Layer 7 of a small transformer language model trained on English Wikipedia (15 layers, counted from 0, width 128).
A neuron's activation on a vector x is SiLU(gate . x) times (in . x), where the dot is the dot product.

Input weights of the MLP neurons that the questions are about. A number n stands for n times 0.0014.
n4 gate: -29 -76 18 -131 -113 -117 69 229 28 -2 304 175 -82 -89 32 174 44 -138 -121 285 61 147 -27 6 -279 191 163 2 135 187 33 8 -271 13 -222 -135 -96 122 61 17 -128 29 -11 -158 -32 61 120 34 -195 -27 193 161 187 -402 -66 128 -241 218 -26 146 223 18 -147 120 56 -112 31 181 -160 -407 68 -103 15 165 -109 72 -208 53 -11 -211 -123 223 -3 46 -269 1 -176 -107 -97 135 159 197 34 155 -84 -60 -160 -42 -55 -36 181 34 103 48 -79 23 30 85 -287 -7 -123 55 -46 63 -121 -227 0 -24 308 188 -315 -98 128 -240 -123 -23 36 100
n53 gate: 105 106 -1 -97 -12 87 -159 -100 135 -41 119 -85 54 -49 -78 -75 -98 2 42 119 304 283 278 -46 85 110 -95 266 292 159 -118 86 1 -142 -80 261 -20 -307 24 105 140 -172 -69 90 176 186 93 -41 67 -12 151 -186 -94 85 216 -63 -46 -145 239 36 -55 53 167 -183 19 -145 -94 96 17 -32 56 -179 135 -100 -39 194 132 -247 190 82 -166 123 71 -128 41 54 -8 1 -122 -60 132 -4 201 -50 109 -237 -48 -44 12 -144 -202 -19 -136 81 -60 -360 -48 -129 -187 278 62 -75 -104 18 9 98 187 30 -29 -29 81 97 -273 -32 -176 -59 -105 -96
n63 gate: -146 -160 -188 98 68 117 -98 -133 -34 -35 -119 36 -146 102 -171 98 114 51 -74 -125 -95 -44 89 -27 -11 -154 168 -276 -60 -261 220 -174 -37 -117 16 -3 -57 -1 331 62 -128 142 -94 65 -96 23 41 -62 -206 -237 -34 -11 -137 15 21 9 -17 -1 -43 -36 -222 -193 -107 -22 80 -292 -35 63 -15 -169 303 -78 -91 7 241 -34 166 -163 -111 223 115 -21 -289 -77 -109 67 161 34 -110 37 79 -36 70 -124 -26 -1 66 -21 -2 153 55 67 -8 10 -84 -28 -33 -12 -240 -187 -186 321 180 8 -74 74 179 205 151 222 -98 -30 -174 128 -190 37 -9 405
n140 gate: 306 230 172 -129 -159 -57 75 40 -12 167 21 9 -57 -67 65 -50 204 41 -97 11 -195 91 -130 363 3 -176 112 137 -107 -25 -1 155 -76 -223 -163 171 163 -47 -111 46 86 -119 -148 -17 178 -86 -40 74 -145 -69 205 -131 96 150 -91 -32 -83 54 269 -47 82 100 -3 79 29 -63 68 166 65 -183 33 -103 216 131 -264 -77 -13 -170 92 193 80 -96 -119 11 -290 79 -97 -97 -57 -105 40 147 363 -69 -6 -126 119 5 -68 -61 -173 -23 89 -80 -188 -209 -14 219 27 81 -43 -44 -13 325 -128 -25 -67 254 -38 86 -32 -253 -282 36 -42 174 -197 86
n254 gate: -57 -100 140 79 -234 142 11 133 97 157 -39 230 -4 -122 31 95 226 83 36 -9 -193 258 153 -40 -13 -166 -80 -204 -232 -13 -243 -59 -190 96 -179 -12 -133 -26 53 -91 -181 -209 149 -89 -146 -93 130 6 -13 -16 37 -144 -121 59 -180 227 -98 -84 -13 -158 33 -116 117 11 80 -128 -49 28 -246 16 -205 204 -63 13 48 -75 19 234 -48 -121 -15 99 -105 -48 61 -219 -16 -50 -234 -4 10 49 193 -107 50 -78 -211 296 130 75 -202 -68 -218 -55 181 197 45 -88 -297 -44 -56 201 -28 -170 17 -34 -5 -176 -68 26 51 55 39 -23 -23 50 -70 208
n292 gate: 88 163 -125 -209 69 193 -155 65 198 96 202 140 -119 -112 264 -74 211 282 42 -72 -318 61 30 -165 5 -52 -169 -58 -5 -25 -16 -8 -154 -118 -7 -88 -202 197 -77 311 -93 -40 -134 -114 10 -88 -65 -25 14 -79 97 3 23 -73 49 144 -184 92 -51 -190 86 -118 50 -19 27 186 -110 14 -75 -8 116 -46 75 112 -240 7 289 130 -71 -36 6 197 -179 44 -190 11 -126 212 -363 54 -222 37 -84 -103 88 71 -127 93 48 22 51 170 -39 -13 211 -86 37 -194 174 -54 58 10 17 148 83 15 110 -14 -63 106 -102 300 165 50 -48 -170 86 50
n373 gate: 248 32 103 98 -137 -287 -93 -71 119 278 -258 239 -69 96 -29 22 -156 227 -53 237 19 55 114 137 175 -26 38 149 -38 188 56 -156 -40 29 244 -195 175 -91 81 -74 -115 46 105 -272 -88 -138 62 -77 122 -9 81 -31 146 -49 225 -118 22 -95 237 1 -205 257 45 49 141 165 25 153 25 34 -73 63 59 -198 202 41 315 3 120 10 173 98 -204 -191 97 50 -132 416 -63 -126 -116 21 -15 152 151 193 -211 -62 -287 160 220 83 173 -107 93 -149 -87 -180 2 110 -152 21 -144 223 -98 218 -95 -98 -12 -106 91 47 190 -83 181 90 -261 -62
n391 gate: 286 123 100 -130 93 89 -99 -84 49 67 69 91 12 -219 167 -120 -119 -83 -14 125 -100 97 283 -2 156 48 28 -44 -97 1 89 88 -6 33 -72 -236 98 -7 -93 -63 -319 -174 166 -98 178 -110 -19 40 -16 -65 271 93 22 -307 78 206 -34 87 -29 -114 13 -187 120 148 75 7 -133 233 -144 -205 -32 37 85 -149 148 -42 -9 -114 -314 -271 -251 -70 -336 -131 -353 -121 2 206 -52 30 71 137 -97 -23 -308 -104 -116 -12 -101 -29 229 -22 111 40 32 52 -50 125 -75 9 35 46 -88 193 -37 -89 -149 133 142 99 -68 -95 -99 -181 -172 -44 37 -204
n417 gate: 360 -322 165 219 20 -70 50 67 230 6 -195 -99 102 34 159 226 9 -198 -115 -23 133 126 -41 -24 -29 -25 101 -121 -3 206 -4 -11 11 -130 46 36 169 66 -151 194 -57 -170 -28 -303 -52 25 -75 68 6 156 121 -107 -5 100 -58 237 -85 -139 121 208 279 -107 -201 -70 61 77 -264 -91 -374 -136 -225 45 -193 -14 116 36 -123 93 -142 -33 13 38 3 -10 -63 -95 -30 -98 -13 -116 -79 -121 93 109 -56 191 7 -56 -268 8 3 -133 22 32 99 46 -250 -110 30 -149 46 -82 199 218 -171 75 195 -96 8 -230 -170 -148 153 106 51 153 234 -160
n4 in: 70 -121 -111 -66 83 81 -99 33 -165 -40 60 -25 199 -208 -120 -86 -151 -120 48 -114 -95 -80 5 42 144 230 -116 53 223 85 -193 89 29 133 -2 -219 -48 105 31 -66 268 123 -22 121 -93 -354 -215 -186 64 110 -73 170 -43 -126 74 -57 -180 131 336 162 95 165 271 -246 -167 141 -178 294 -261 58 -75 35 -27 -230 227 25 57 63 -137 -119 121 73 -58 180 -255 -126 -29 -80 236 -198 -175 229 -179 -42 114 136 100 20 29 -71 119 161 39 70 48 -312 -84 -5 -69 190 -133 191 -258 13 244 191 220 -153 -229 -118 -69 36 48 138 -265 -151 -107 -113
n53 in: 44 126 -36 -3 -8 -153 -68 218 -43 115 -12 130 227 -107 -110 -287 -53 -72 -65 118 246 40 19 57 78 51 -206 120 -20 -75 240 244 -101 -50 110 261 -107 -11 -215 111 115 -158 -21 13 -62 -36 57 -10 -35 -110 161 -32 60 -175 -332 -5 -209 86 -360 -160 -176 -41 -45 -64 -14 -101 123 -9 -34 -95 -22 202 345 153 149 64 -68 -180 -319 105 -23 66 22 -156 0 32 -184 -39 -258 -197 44 -11 -61 -167 -19 118 -1 -30 -62 -89 -285 -50 -90 -128 -120 -21 -255 7 193 -25 112 -152 42 -97 47 117 -74 -227 -4 -10 213 234 -41 -103 126 119 28 -134
n63 in: -176 -107 -120 -131 -81 33 -293 30 -150 -108 -164 -113 -97 66 -56 71 -143 85 222 -29 -10 98 -46 -141 -20 113 -56 -225 66 117 142 -388 -212 149 -74 -85 289 -157 181 12 -58 -55 -140 -75 -29 -79 21 -18 50 18 20 -232 -247 -153 -61 -96 70 -66 184 2 -12 149 -311 158 -153 -36 -321 25 -275 -4 -78 96 65 60 -96 -160 1 150 -34 132 50 -71 -87 32 -142 -24 172 -290 227 -31 363 43 17 14 42 234 -87 115 7 78 5 -75 75 -230 71 -49 96 -162 35 84 -100 -215 172 218 -80 146 -193 113 -50 69 34 -109 56 -76 -174 159 158 123
n140 in: 30 220 -198 -146 -255 100 480 -5 195 271 -2 -205 119 1 31 -129 -26 -22 -272 10 96 286 28 137 -296 55 -27 -248 1 143 -234 27 151 -107 -4 444 -109 -70 222 21 -15 58 -160 31 1 -132 266 112 80 56 -20 -110 88 43 -172 -60 179 186 62 -44 -75 206 314 39 -75 142 -119 8 61 -331 -151 22 -1 61 -77 -55 -174 -19 147 45 34 91 -67 -2 -195 -6 -61 46 -91 69 -22 -105 -47 52 70 266 -58 -83 -78 0 -184 -7 -236 -47 -54 -165 -13 183 172 -308 -102 42 -59 2 -50 12 155 -126 -87 -74 208 71 191 -239 143 -149 -70 -155
n254 in: -161 -181 -121 14 -12 102 75 -11 -38 112 156 157 62 -296 -21 5 162 -110 55 6 128 -27 213 16 -80 -180 9 8 -159 -121 212 349 177 268 -107 99 -8 -47 21 51 -28 86 10 -144 -59 -239 -37 73 -40 -145 -10 -112 -16 -31 41 -133 191 -91 -127 -181 -31 251 10 -112 -60 -98 -15 -44 -4 -139 52 -56 16 102 -297 81 -287 3 45 -51 -219 -67 -133 144 -163 12 -165 -111 -160 -165 184 5 -17 78 65 -96 146 -160 -159 -57 38 -27 -50 -121 -89 -30 58 -134 103 5 141 76 -160 240 -9 20 -94 -209 92 -154 9 70 -304 41 -74 -110 -107 10
n292 in: -73 -28 53 -191 -187 -21 -24 -98 161 283 155 -113 -201 -58 2 103 -41 -15 56 164 -146 -183 25 180 16 -205 -165 130 -292 78 -45 46 46 -130 114 -28 -121 -110 -27 -22 76 -199 -62 9 -199 -127 -170 -113 -6 -58 -197 -89 166 -290 -30 106 -100 -62 -160 -4 54 -119 -142 33 29 -34 187 108 226 -21 -69 -68 193 -16 62 -56 289 79 -233 5 163 297 111 186 110 98 -70 -243 -180 241 -204 -6 103 19 -187 50 -151 10 -59 57 -21 90 128 -333 -248 24 65 -29 -211 -7 -53 -204 41 86 42 184 98 -22 13 20 347 -237 32 283 -233 38 -265 88
n373 in: 82 14 248 110 37 -161 -271 -50 -15 108 -82 -13 129 81 39 181 -151 141 126 -47 -314 -6 32 65 -139 -51 25 -22 168 165 -56 66 183 -52 17 25 9 -68 -133 -123 96 -28 -60 -119 -172 190 -19 95 -230 -213 -83 -151 -202 110 -160 299 -98 254 -187 84 -61 -102 -30 9 -83 -81 -254 13 -18 -118 -68 -163 -67 140 -29 -24 173 126 20 135 164 121 -31 18 61 40 -121 190 -216 53 -87 15 160 16 109 233 126 194 112 153 239 -360 28 -265 343 187 83 1 4 66 99 -67 -2 53 229 222 -153 -167 -146 104 -130 -106 10 191 67 -76 29 -117
n391 in: -300 34 39 -140 41 114 105 158 -124 -37 47 101 -187 105 -133 -80 26 -68 -206 229 -38 78 -73 180 195 -16 -135 -154 194 -77 -63 14 105 -66 87 -93 -19 -131 72 -177 107 113 -338 106 74 -127 -20 -184 78 151 -269 -340 99 -76 -273 -87 103 142 -81 -165 -91 -50 131 -212 -86 -168 144 -137 -34 -164 -133 90 -105 45 163 265 -1 167 -31 -55 -86 -174 -140 -16 59 -138 -83 -188 -191 13 -2 -14 -60 354 9 -52 -35 99 -74 222 -7 -114 201 -28 -82 244 -70 69 144 -13 -90 46 -66 -135 57 -32 15 -79 -54 -187 204 -171 -152 233 16 -157 83 -170
n417 in: 42 46 54 -29 -163 76 -150 119 226 -118 31 352 -128 121 -96 -176 144 -29 82 198 114 60 148 49 13 140 -206 191 108 83 206 -66 24 278 -140 151 126 142 -73 -142 77 -6 -158 253 -38 -98 -92 -40 -120 150 -85 48 190 -181 -9 5 124 123 16 86 301 138 -127 237 254 -120 37 -69 -233 -314 -158 143 -48 -222 -57 -28 24 86 57 -237 91 -202 -17 -43 -264 9 17 -105 -124 65 208 -68 -159 -88 87 71 43 -80 -240 -13 160 184 -63 65 144 -254 -4 137 -100 6 -226 187 -45 150 -123 -41 6 306 -61 -35 -248 40 -69 102 -26 -70 -114 55

Each question shows a token from some text and the vector x that enters the MLP there. A number n stands for n times 0.008.

"-": 137 74 132 74 42 -80 -12 144 -59 91 95 99 49 232 -236 -253 58 -43 -154 18 126 -111 -62 39 -35 -95 -35 -71 -95 59 202 -5 45 -7 -67 -187 -19 135 19 181 -59 -39 94 180 23 49 -2 177 55 -105 -46 -82 -73 -18 12 17 -77 87 87 132 45 -26 -46 -38 -105 -23 -43 -272 -10 44 16 -14 129 -178 28 105 0 -136 -171 -8 -41 111 -123 226 -89 -185 126 -50 -25 132 256 -52 -321 142 131 -29 -25 40 14 52 -62 47 -34 -13 -46 10 -103 -127 85 -79 -58 -83 210 -86 -57 -39 -34 -24 -66 85 29 -20 27 -134 -53 13 -50 70
The neuron with the highest activation: n63

"ch": 42 -72 -63 -149 13 -3 -45 22 174 -51 37 9 76 48 -80 30 106 -39 -45 -119 -15 81 60 -13 -26 85 -144 119 -273 117 68 136 5 30 -168 178 -38 -37 -18 -3 -56 -10 -5 248 172 -133 47 223 111 19 172 -2 -65 111 -68 17 19 51 51 72 -9 -25 49 146 -204 -80 27 -46 111 56 231 -20 -144 -313 -1 179 -127 108 -37 -34 55 269 69 -10 -235 -86 -34 111 70 -87 67 -50 52 102 89 -68 114 -28 -142 0 -75 169 74 31 -39 126 13 60 -30 50 -194 -137 118 6 114 58 32 -43 -121 46 47 -108 8 -50 -144 -136 -110 -50
Which neuron fires most, and how strongly? n140, at about 4.3

"erman": -151 49 37 -126 -37 -78 97 161 110 60 -114 43 15 20 82 9 35 -22 -50 -160 -49 -57 68 74 93 127 -157 -26 -20 75 12 31 135 36 -86 -52 -28 18 38 69 153 65 -108 114 56 226 36 93 172 65 31 -6 -206 -9 22 201 -108 77 234 -7 135 -57 -69 -71 -1 125 -107 -23 38 12 25 -111 -46 -183 54 180 -126 -25 -132 -215 -115 196 85 178 -173 164 122 94 18 -203 23 54 87 13 90 -55 83 -24 -110 -16 277 -44 82 34 90 167 105 -190 87 -41 -113 255 -30 -24 80 -1 -146 -3 -64 -106 -50 106 106 -70 -50 17 -11 -24
The two highest activations, in order: n4, n417

"2": -38 18 -87 -93 -272 67 101 313 112 -167 -155 44 -15 210 -73 83 26 45 62 -93 219 -87 120 45 9 -31 -38 -127 -106 160 -43 147 97 -26 40 33 -132 -18 43 20 58 85 -128 45 58 23 68 -46 34 -93 56 -98 -17 40 -109 182 209 42 -146 -10 112 -67 -72 -36 -131 70 31 -1 90 84 -33 -37 -26 -60 77 177 -33 7 -161 38 -13 161 -43 78 -25 -14 64 183 -137 -10 -3 112 -190 142 -62 59 -89 1 93 -114 43 182 -127 -33 -50 43 45 99 100 111 10 95 -1 10 1 -13 -68 71 -21 4 28 -122 -13 105 30 -23 4 85
The neuron with the highest activation: n292

"ly": -79 151 39 96 40 -46 -103 139 -111 0 29 103 -97 -75 103 -77 65 -19 -5 23 -101 50 24 -105 37 184 -210 -125 -210 7 144 -162 25 81 76 90 36 -75 -168 -37 207 63 -117 47 -12 146 30 120 79 122 -41 266 86 64 -65 -14 -23 40 -52 -130 -65 -48 58 65 -21 -86 -2 -221 151 -42 56 -313 -66 -231 -113 73 -103 1 -202 26 -45 166 172 152 38 122 -41 63 2 64 -22 26 161 162 186 72 13 10 52 1 -105 -61 40 162 -14 139 -53 99 57 -8 -77 17 111 -242 2 -4 -99 76 -42 110 -45 -61 9 58 -144 -44 -10 54
Which neuron fires most, and how strongly? n254, at about 0.45

"a | ": -35 -105 -42 27 -166 51 32 258 -35 39 59 20 -58 164 -221 6 200 -101 136 -110 106 6 102 40 88 -116 -130 60 -40 107 184 -157 72 -88 -201 17 -136 0 118 103 192 62 69 115 -12 53 59 176 2 -45 31 -99 66 65 98 106 30 17 22 56 8 -89 16 64 24 73 -31 -129 -147 47 -111 -85 46 -111 4 36 55 -136 -164 54 -179 19 48 135 -31 85 94 105 140 30 68 24 -214 -10 68 -170 -93 -62 -11 141 83 56 39 -97 -73 240 -165 11 57 11 14 -176 14 -91 105 -101 -61 -79 100 -94 4 -22 -5 33 -51 127 -30 -136
Which three neurons fire most, strongest first? n373, n140, n417

"\n\n": 41 -53 49 -75 -107 12 -146 298 0 59 10 -150 102 236 17 56 10 -19 43 -65 -38 11 -19 105 158 -13 -98 18 11 -40 221 42 95 -90 -239 12 -85 70 90 -7 36 111 -82 6 91 -6 -115 66 -10 -169 16 54 -32 -4 54 225 130 42 -79 -30 1 -88 47 -45 -23 55 -63 -319 -46 -63 20 87 125 114 192 -26 -161 92 53 -36 -37 32 45 16 -5 -51 61 209 -48 -32 17 6 -125 125 118 -127 -78 -113 -8 -91 65 218 50 -195 -4 7 -162 -55 78 93 -134 -34 85 19 93 -37 -240 -16 6 -115 -52 -99 27 -55 -190 60 26 40
Which neuron fires most, and how strongly? n391, at about 1.2

" r": 22 -153 26 5 -100 -111 -21 161 -63 -47 -57 -63 -131 271 -7 24 -101 -72 -12 -88 59 -28 155 -129 28 -73 -103 -98 26 -37 27 -73 58 -60 -75 160 -78 184 4 -147 -54 73 17 75 -4 91 -6 179 -67 -202 90 58 48 78 29 112 24 87 -155 19 -109 -35 88 102 -107 45 -71 -137 -124 226 64 -81 -49 -143 224 52 -47 155 -161 -52 22 122 -14 245 -158 6 30 182 189 118 19 46 -144 122 64 -156 56 33 -22 -7 282 62 77 -251 -9 95 -119 -86 172 -10 -27 149 -23 36 54 -156 40 9 -155 -136 37 -15 -119 -34 -51 28 3 1
The two highest activations, in order: n391, n292

"es": -114 47 273 18 -22 118 82 -37 126 -128 -76 -177 213 191 -57 -112 51 -149 121 -105 226 137 11 -65 9 33 -49 123 48 -24 179 36 56 -123 -32 27 -84 98 106 -20 35 161 1 -103 94 33 -72 80 69 7 -242 21 55 52 -22 -87 -127 -13 -40 -78 -142 168 -102 -48 -61 7 -18 -182 73 227 78 -28 26 -56 3 86 -25 -39 -20 -67 16 31 213 129 82 26 -145 99 202 20 42 -29 -73 -49 113 28 34 -217 116 -12 53 215 -170 105 -81 3 64 13 -24 172 102 -65 97 -192 155 110 -218 117 -69 -59 33 39 -193 90 43 2 -100 -216
Which neuron fires most, and how strongly? n53, at about 3.2

" won the": 59 -73 34 31 -249 -16 189 264 50 -6 -56 61 45 98 -212 57 20 85 80 -188 -47 -90 53 41 123 24 -42 28 34 -17 67 85 33 -87 24 -16 -136 19 149 22 29 -43 69 -42 -9 77 92 0 69 -112 87 -43 -21 159 56 114 -53 4 33 -22 65 -17 -11 58 -227 208 -63 -111 -27 104 -70 -109 146 -40 90 94 -51 156 46 -170 26 150 173 161 -8 14 55 225 -154 -42 1 -33 31 -155 129 -122 -87 34 19 -114 115 2 21 -55 -3 41 -58 -94 110 106 -1 17 20 -273 39 -104 66 -73 7 -138 128 -99 2 -16 -19 30 -92 -6
The neuron with the highest activation: n373

"oss": -50 -68 51 79 29 -19 105 142 -128 -57 101 243 58 73 14 -27 147 -192 -57 -52 25 101 -65 -1 -28 59 -45 3 -54 -117 106 27 46 100 117 119 69 118 -96 90 63 136 63 -65 -107 6 109 251 193 -84 -269 53 65 247 73 34 61 34 82 51 -137 14 30 135 124 80 16 67 163 131 -44 173 32 -167 -58 98 6 14 -6 -147 -38 136 171 -16 24 222 43 80 64 -15 63 -71 -140 194 -21 25 97 39 27 -154 82 -132 -70 57 -91 77 161 -12 -10 67 -111 -31 52 -315 35 -163 12 -88 33 18 -180 124 17 45 -20 14 -29 92
Which three neurons fire most, strongest first? n63, n292, n373

" into": 90 -197 116 -173 -192 29 89 170 -92 64 -115 -173 73 81 -208 3 -93 2 122 -51 -58 20 8 -115 49 96 -51 50 -6 -124 162 -136 35 -62 -8 -51 -100 51 71 37 -148 119 163 25 109 19 -135 -51 -95 16 -36 -81 -93 66 120 -59 34 -2 -24 -2 -81 17 -168 -38 31 69 -49 -339 38 159 121 -153 -78 -52 19 43 44 -154 89 -112 57 55 -69 -31 13 -3 76 103 36 -97 1 66 42 -145 47 -30 40 4 127 -5 158 -9 -40 -173 -98 96 -21 20 47 30 -139 14 25 -319 78 -4 -65 177 86 119 -17 -127 -73 16 -47 22 -46 -79
The two highest activations, in order: n63, n140

" Ed": 23 139 -69 -109 81 111 139 179 126 16 1 15 192 245 -25 32 31 20 108 -143 -162 -49 -16 -83 37 -6 -186 -89 -106 -3 177 7 87 -5 -104 102 -151 19 -46 224 29 -162 1 111 -48 -143 75 16 -30 -155 78 3 -176 152 182 42 36 42 76 33 3 15 -39 82 -75 -5 150 -169 10 65 131 -161 -34 -273 140 -45 -38 5 68 -18 -49 101 248 34 48 79 -149 230 -9 -31 27 17 -103 170 65 25 50 164 121 34 124 65 201 -128 -93 142 -138 117 160 5 -91 -95 56 31 -99 45 -32 2 -30 61 141 2 100 -30 -106 -55 2 -16
Which neuron fires most, and how strongly? n292, at about 1.7

" Succeeded": -240 -12 30 33 99 89 -23 123 76 102 6 -28 142 -20 86 120 35 -54 -24 37 -79 -44 105 -46 0 67 96 -75 -41 107 28 -122 -100 -17 64 -70 -61 -239 32 155 47 192 -70 114 59 143 -38 -81 71 -147 48 26 -20 -45 41 256 103 -30 -69 -91 51 -27 -46 29 -122 113 7 -82 22 58 100 -182 187 -60 305 -90 105 127 36 -93 81 131 171 92 -157 -39 15 212 13 31 159 -13 -107 116 142 -81 6 -57 23 -108 -12 149 118 -34 18 164 125 -191 143 -21 1 141 -48 -121 224 -33 -62 57 161 13 29 -214 110 -107 -34 184 14 31
The two highest activations, in order: n292, n63

"gh": -108 -4 90 27 -48 31 42 -9 -58 53 146 -75 50 79 -29 -150 -45 -114 -138 -4 11 -48 67 -100 135 153 3 -27 -271 40 -22 -76 160 27 -254 -62 -7 53 -63 -50 90 -14 102 -42 51 93 19 304 148 111 -94 58 5 86 -66 -91 242 37 -196 45 -34 -44 0 40 46 82 132 145 150 -73 3 -19 -41 -296 8 103 -251 -86 -59 9 59 61 69 -131 6 -159 -130 102 -81 -37 97 -26 88 -89 14 -4 102 246 4 -71 27 65 -49 46 -153 -77 71 -33 83 -15 -181 -28 14 -142 -31 33 56 79 181 83 16 143 -19 138 -59 26 -40 83
The neuron with the highest activation: n373

" the": 51 -84 189 28 -308 -30 93 180 -12 122 -29 -125 8 111 -146 79 57 -11 82 -195 -94 -62 66 -46 66 -31 -227 -14 33 12 41 -10 22 1 -94 -20 -88 119 128 17 -5 16 100 -13 -13 -39 -29 37 -25 -176 182 -13 -29 137 38 111 59 74 -106 -56 -4 65 4 26 -35 92 15 -179 -117 -54 47 -17 80 54 16 38 22 5 5 -116 24 132 36 100 -130 -7 -2 56 33 11 7 6 45 -34 126 -171 -110 -98 64 -11 119 72 63 -134 -38 5 -181 35 163 159 -136 49 129 -319 86 -20 51 -5 -15 -171 33 -69 -24 -59 -154 37 -66 41
The neuron with the highest activation: n254

" for": 42 31 -7 -12 -123 0 265 273 -70 -12 -1 -31 -67 241 -172 -18 -18 -90 101 -94 27 -73 27 1 25 -42 -10 -14 6 -33 112 -262 67 79 85 -61 -46 87 105 2 -173 -64 -27 -101 29 35 -105 64 32 -64 47 4 -121 -22 74 -24 164 56 -70 -76 49 -61 42 303 -31 62 -164 -171 -124 28 51 -90 63 -98 10 -106 -47 9 -173 -26 -117 175 -109 90 26 13 -67 118 -12 5 88 63 -128 -58 52 -92 -54 -4 114 -19 110 -140 149 -23 167 65 -53 -165 185 68 -245 -137 4 -142 12 -61 41 135 -64 144 164 -78 -77 100 -110 103 -1 -5
The neuron with the highest activation: n63

"red": -215 57 40 5 42 -91 16 -8 133 37 0 39 129 117 -127 76 140 -225 89 -38 -14 -71 -157 -333 5 92 -101 -87 -171 104 41 -29 163 112 -39 175 12 74 47 52 -72 166 75 25 -81 5 -87 279 124 78 -54 54 -78 195 11 -76 46 -31 83 121 -29 -94 -44 40 113 16 65 45 4 66 -245 -66 -6 -302 -88 38 42 -13 -45 -30 89 169 -28 -70 55 275 -61 94 34 26 -134 87 -72 -22 35 143 -57 128 95 11 127 8 47 -16 -41 132 83 -216 251 69 -78 5 84 -174 -4 32 -138 37 18 -21 27 7 122 -7 -107 -18 19 -1
The neuron with the highest activation: n373

"\" (": 115 -23 -30 -73 -142 57 118 339 -7 15 -24 -83 2 103 -37 -2 -12 -71 74 -131 -46 -43 133 25 126 -20 -131 38 -30 128 92 -79 169 5 -130 32 -103 84 127 44 147 161 17 -4 46 -91 55 159 60 -63 -10 71 13 82 95 69 -74 66 -31 -14 83 -100 -30 -57 -44 94 -24 -235 33 140 -90 -5 -5 32 121 -177 -180 49 -118 74 -111 -49 113 114 -161 8 35 163 58 -165 89 -33 -35 78 34 -28 -158 -95 165 24 -65 37 134 -153 -12 8 28 -131 -60 99 20 33 -71 -116 162 -114 -43 -38 19 -274 -157 -91 28 -32 10 150 -110 19
The neuron with the highest activation: n292

"\n": 46 -147 80 -3 -98 102 -100 298 5 74 -63 -34 135 26 96 41 -60 -73 45 -122 -44 -25 -38 74 81 -32 -67 51 -63 -6 154 -89 78 -93 -223 65 -91 143 181 -4 90 98 32 146 84 -30 -14 19 -125 -111 -16 16 -31 37 77 133 122 57 -38 17 -18 -39 96 -34 -112 41 1 -363 0 39 50 -74 -3 111 85 3 10 132 123 -81 -170 88 59 77 -5 37 80 196 28 -80 124 48 -161 167 156 -82 -4 -3 5 -22 -72 225 -46 -164 44 109 -128 27 30 98 -95 -57 73 -42 84 -8 -125 83 53 -150 -112 -154 41 -1 -172 122 -61 62
The neuron with the highest activation: n53

" re": 26 -38 48 44 -141 -129 42 89 43 123 -44 -144 -56 219 -91 -24 -90 -106 92 -138 64 -90 -17 -34 -62 23 -15 189 -56 18 136 70 159 16 -47 28 -133 67 -106 119 74 0 188 -18 94 -115 -59 -15 119 -133 12 17 48 90 42 123 -49 56 -59 -100 27 -84 117 90 -1 137 -12 -307 23 168 163 -245 24 -92 225 4 -229 45 -39 60 85 130 68 207 -23 50 143 131 111 98 198 -28 -144 69 91 -51 11 -5 68 -38 107 5 23 -161 77 -53 -123 -42 49 181 -124 -95 31 63 -30 -110 -246 32 52 -112 62 -30 -122 -97 37 204 0 41
The two highest activations, in order: n391, n140

"atre": 55 -247 60 -88 -95 115 200 244 -64 -3 -119 102 -27 287 84 -82 -48 128 58 -35 99 47 -76 166 80 67 -121 -70 -62 78 232 115 45 -48 -92 -23 -162 84 97 20 -41 -81 -69 32 146 -119 51 95 56 -48 -61 0 42 -25 12 109 -18 175 33 48 74 -52 1 75 -68 -14 -141 -126 78 36 -132 -8 84 -271 107 17 -108 -39 -12 39 108 -17 122 -33 -3 227 -194 -15 66 54 -20 -37 -16 -40 302 -123 -51 -79 -10 -162 141 77 119 -49 -75 87 166 -91 41 10 -6 60 102 -214 -1 -23 101 -46 -86 -70 -24 -121 118 -55 -100 34 60 36
Which neuron fires most, and how strongly? n417, at about 1.4

" Public": 74 -18 -31 -157 -77 44 161 151 26 -14 -24 115 -46 153 5 -30 40 61 53 -146 75 -128 -23 47 67 97 -142 -59 -96 -66 96 -80 26 -12 -3 -29 -227 49 -36 -61 31 -51 -100 136 82 -229 -144 -28 17 -32 -98 -45 -106 74 28 144 -50 199 112 -84 16 71 62 115 53 3 126 -136 9 -89 29 -150 34 -362 -2 -119 -106 33 -180 -66 3 122 -73 118 63 -35 -85 208 76 -58 57 11 -227 22 33 -190 39 -53 84 -93 134 -19 79 -22 84 128 30 -141 228 178 -171 -41 97 -103 -72 -140 30 48 24 -10 118 -153 1 -135 -46 -110 -26 34
The neuron with the highest activation: n391

"1": -18 -122 132 -76 -187 -64 -69 250 68 -180 -184 48 143 172 -117 -63 14 -61 82 -21 169 -128 99 -89 132 -129 -168 -97 -64 165 9 -59 182 -33 -208 58 -100 73 -34 -57 10 67 -100 -67 -6 86 110 23 45 -5 137 -30 -133 74 93 47 103 -68 -17 -61 185 -18 130 62 -29 183 -58 -22 122 68 170 -71 15 -98 33 12 118 -35 -137 175 6 145 69 167 3 27 43 182 79 -18 129 73 -146 145 91 -1 -64 -166 127 -47 -122 148 -20 -61 67 171 -79 52 115 45 -56 -2 -29 -19 -117 -22 -16 92 77 -45 22 -40 -25 53 27 -11 -136 25
Which neuron fires most, and how strongly? n391, at about 0.4

"cast": 134 -64 144 -26 25 129 71 272 -62 -118 -179 49 9 69 -28 -42 82 -40 200 -25 -92 -11 20 251 42 -13 -61 6 -1 92 26 -108 26 32 129 116 -119 88 8 -36 72 -129 -39 -150 -72 24 56 -54 -82 59 -108 50 -62 13 51 94 -96 119 -191 -123 -161 -68 25 70 -66 46 -11 -108 35 -68 136 -180 25 -181 124 -105 -239 -70 -79 40 -132 148 21 103 1 12 -194 86 -67 -34 61 29 83 154 7 -96 -127 -78 -119 -192 304 3 25 -31 1 225 219 -277 45 3 52 146 127 28 -23 13 -25 -49 -52 -90 111 -77 36 17 7 93 -139 6
Which neuron fires most, and how strongly? n373, at about 3.4

" in": 104 -89 83 -84 -122 45 50 430 -25 44 -110 -80 73 175 -328 -38 -45 -33 15 -237 -11 5 -107 -69 28 -68 -143 71 -10 123 139 -96 80 -106 -113 75 -115 -7 54 -6 -38 -23 -3 -118 -67 121 2 23 -67 -55 -63 -102 -178 47 79 -17 17 27 -117 -87 43 -140 -98 146 29 -29 -67 -241 25 105 84 -42 -95 -91 95 -18 60 72 -20 19 -30 53 -25 103 -34 67 20 103 35 -17 100 23 52 -70 6 -16 -6 106 24 4 60 -86 44 -132 -86 -17 -15 24 129 77 -138 -1 18 -255 -39 -62 -48 -5 9 31 -99 -143 -19 36 -46 158 4 -23
Which neuron fires most, and how strongly? n63, at about 4.1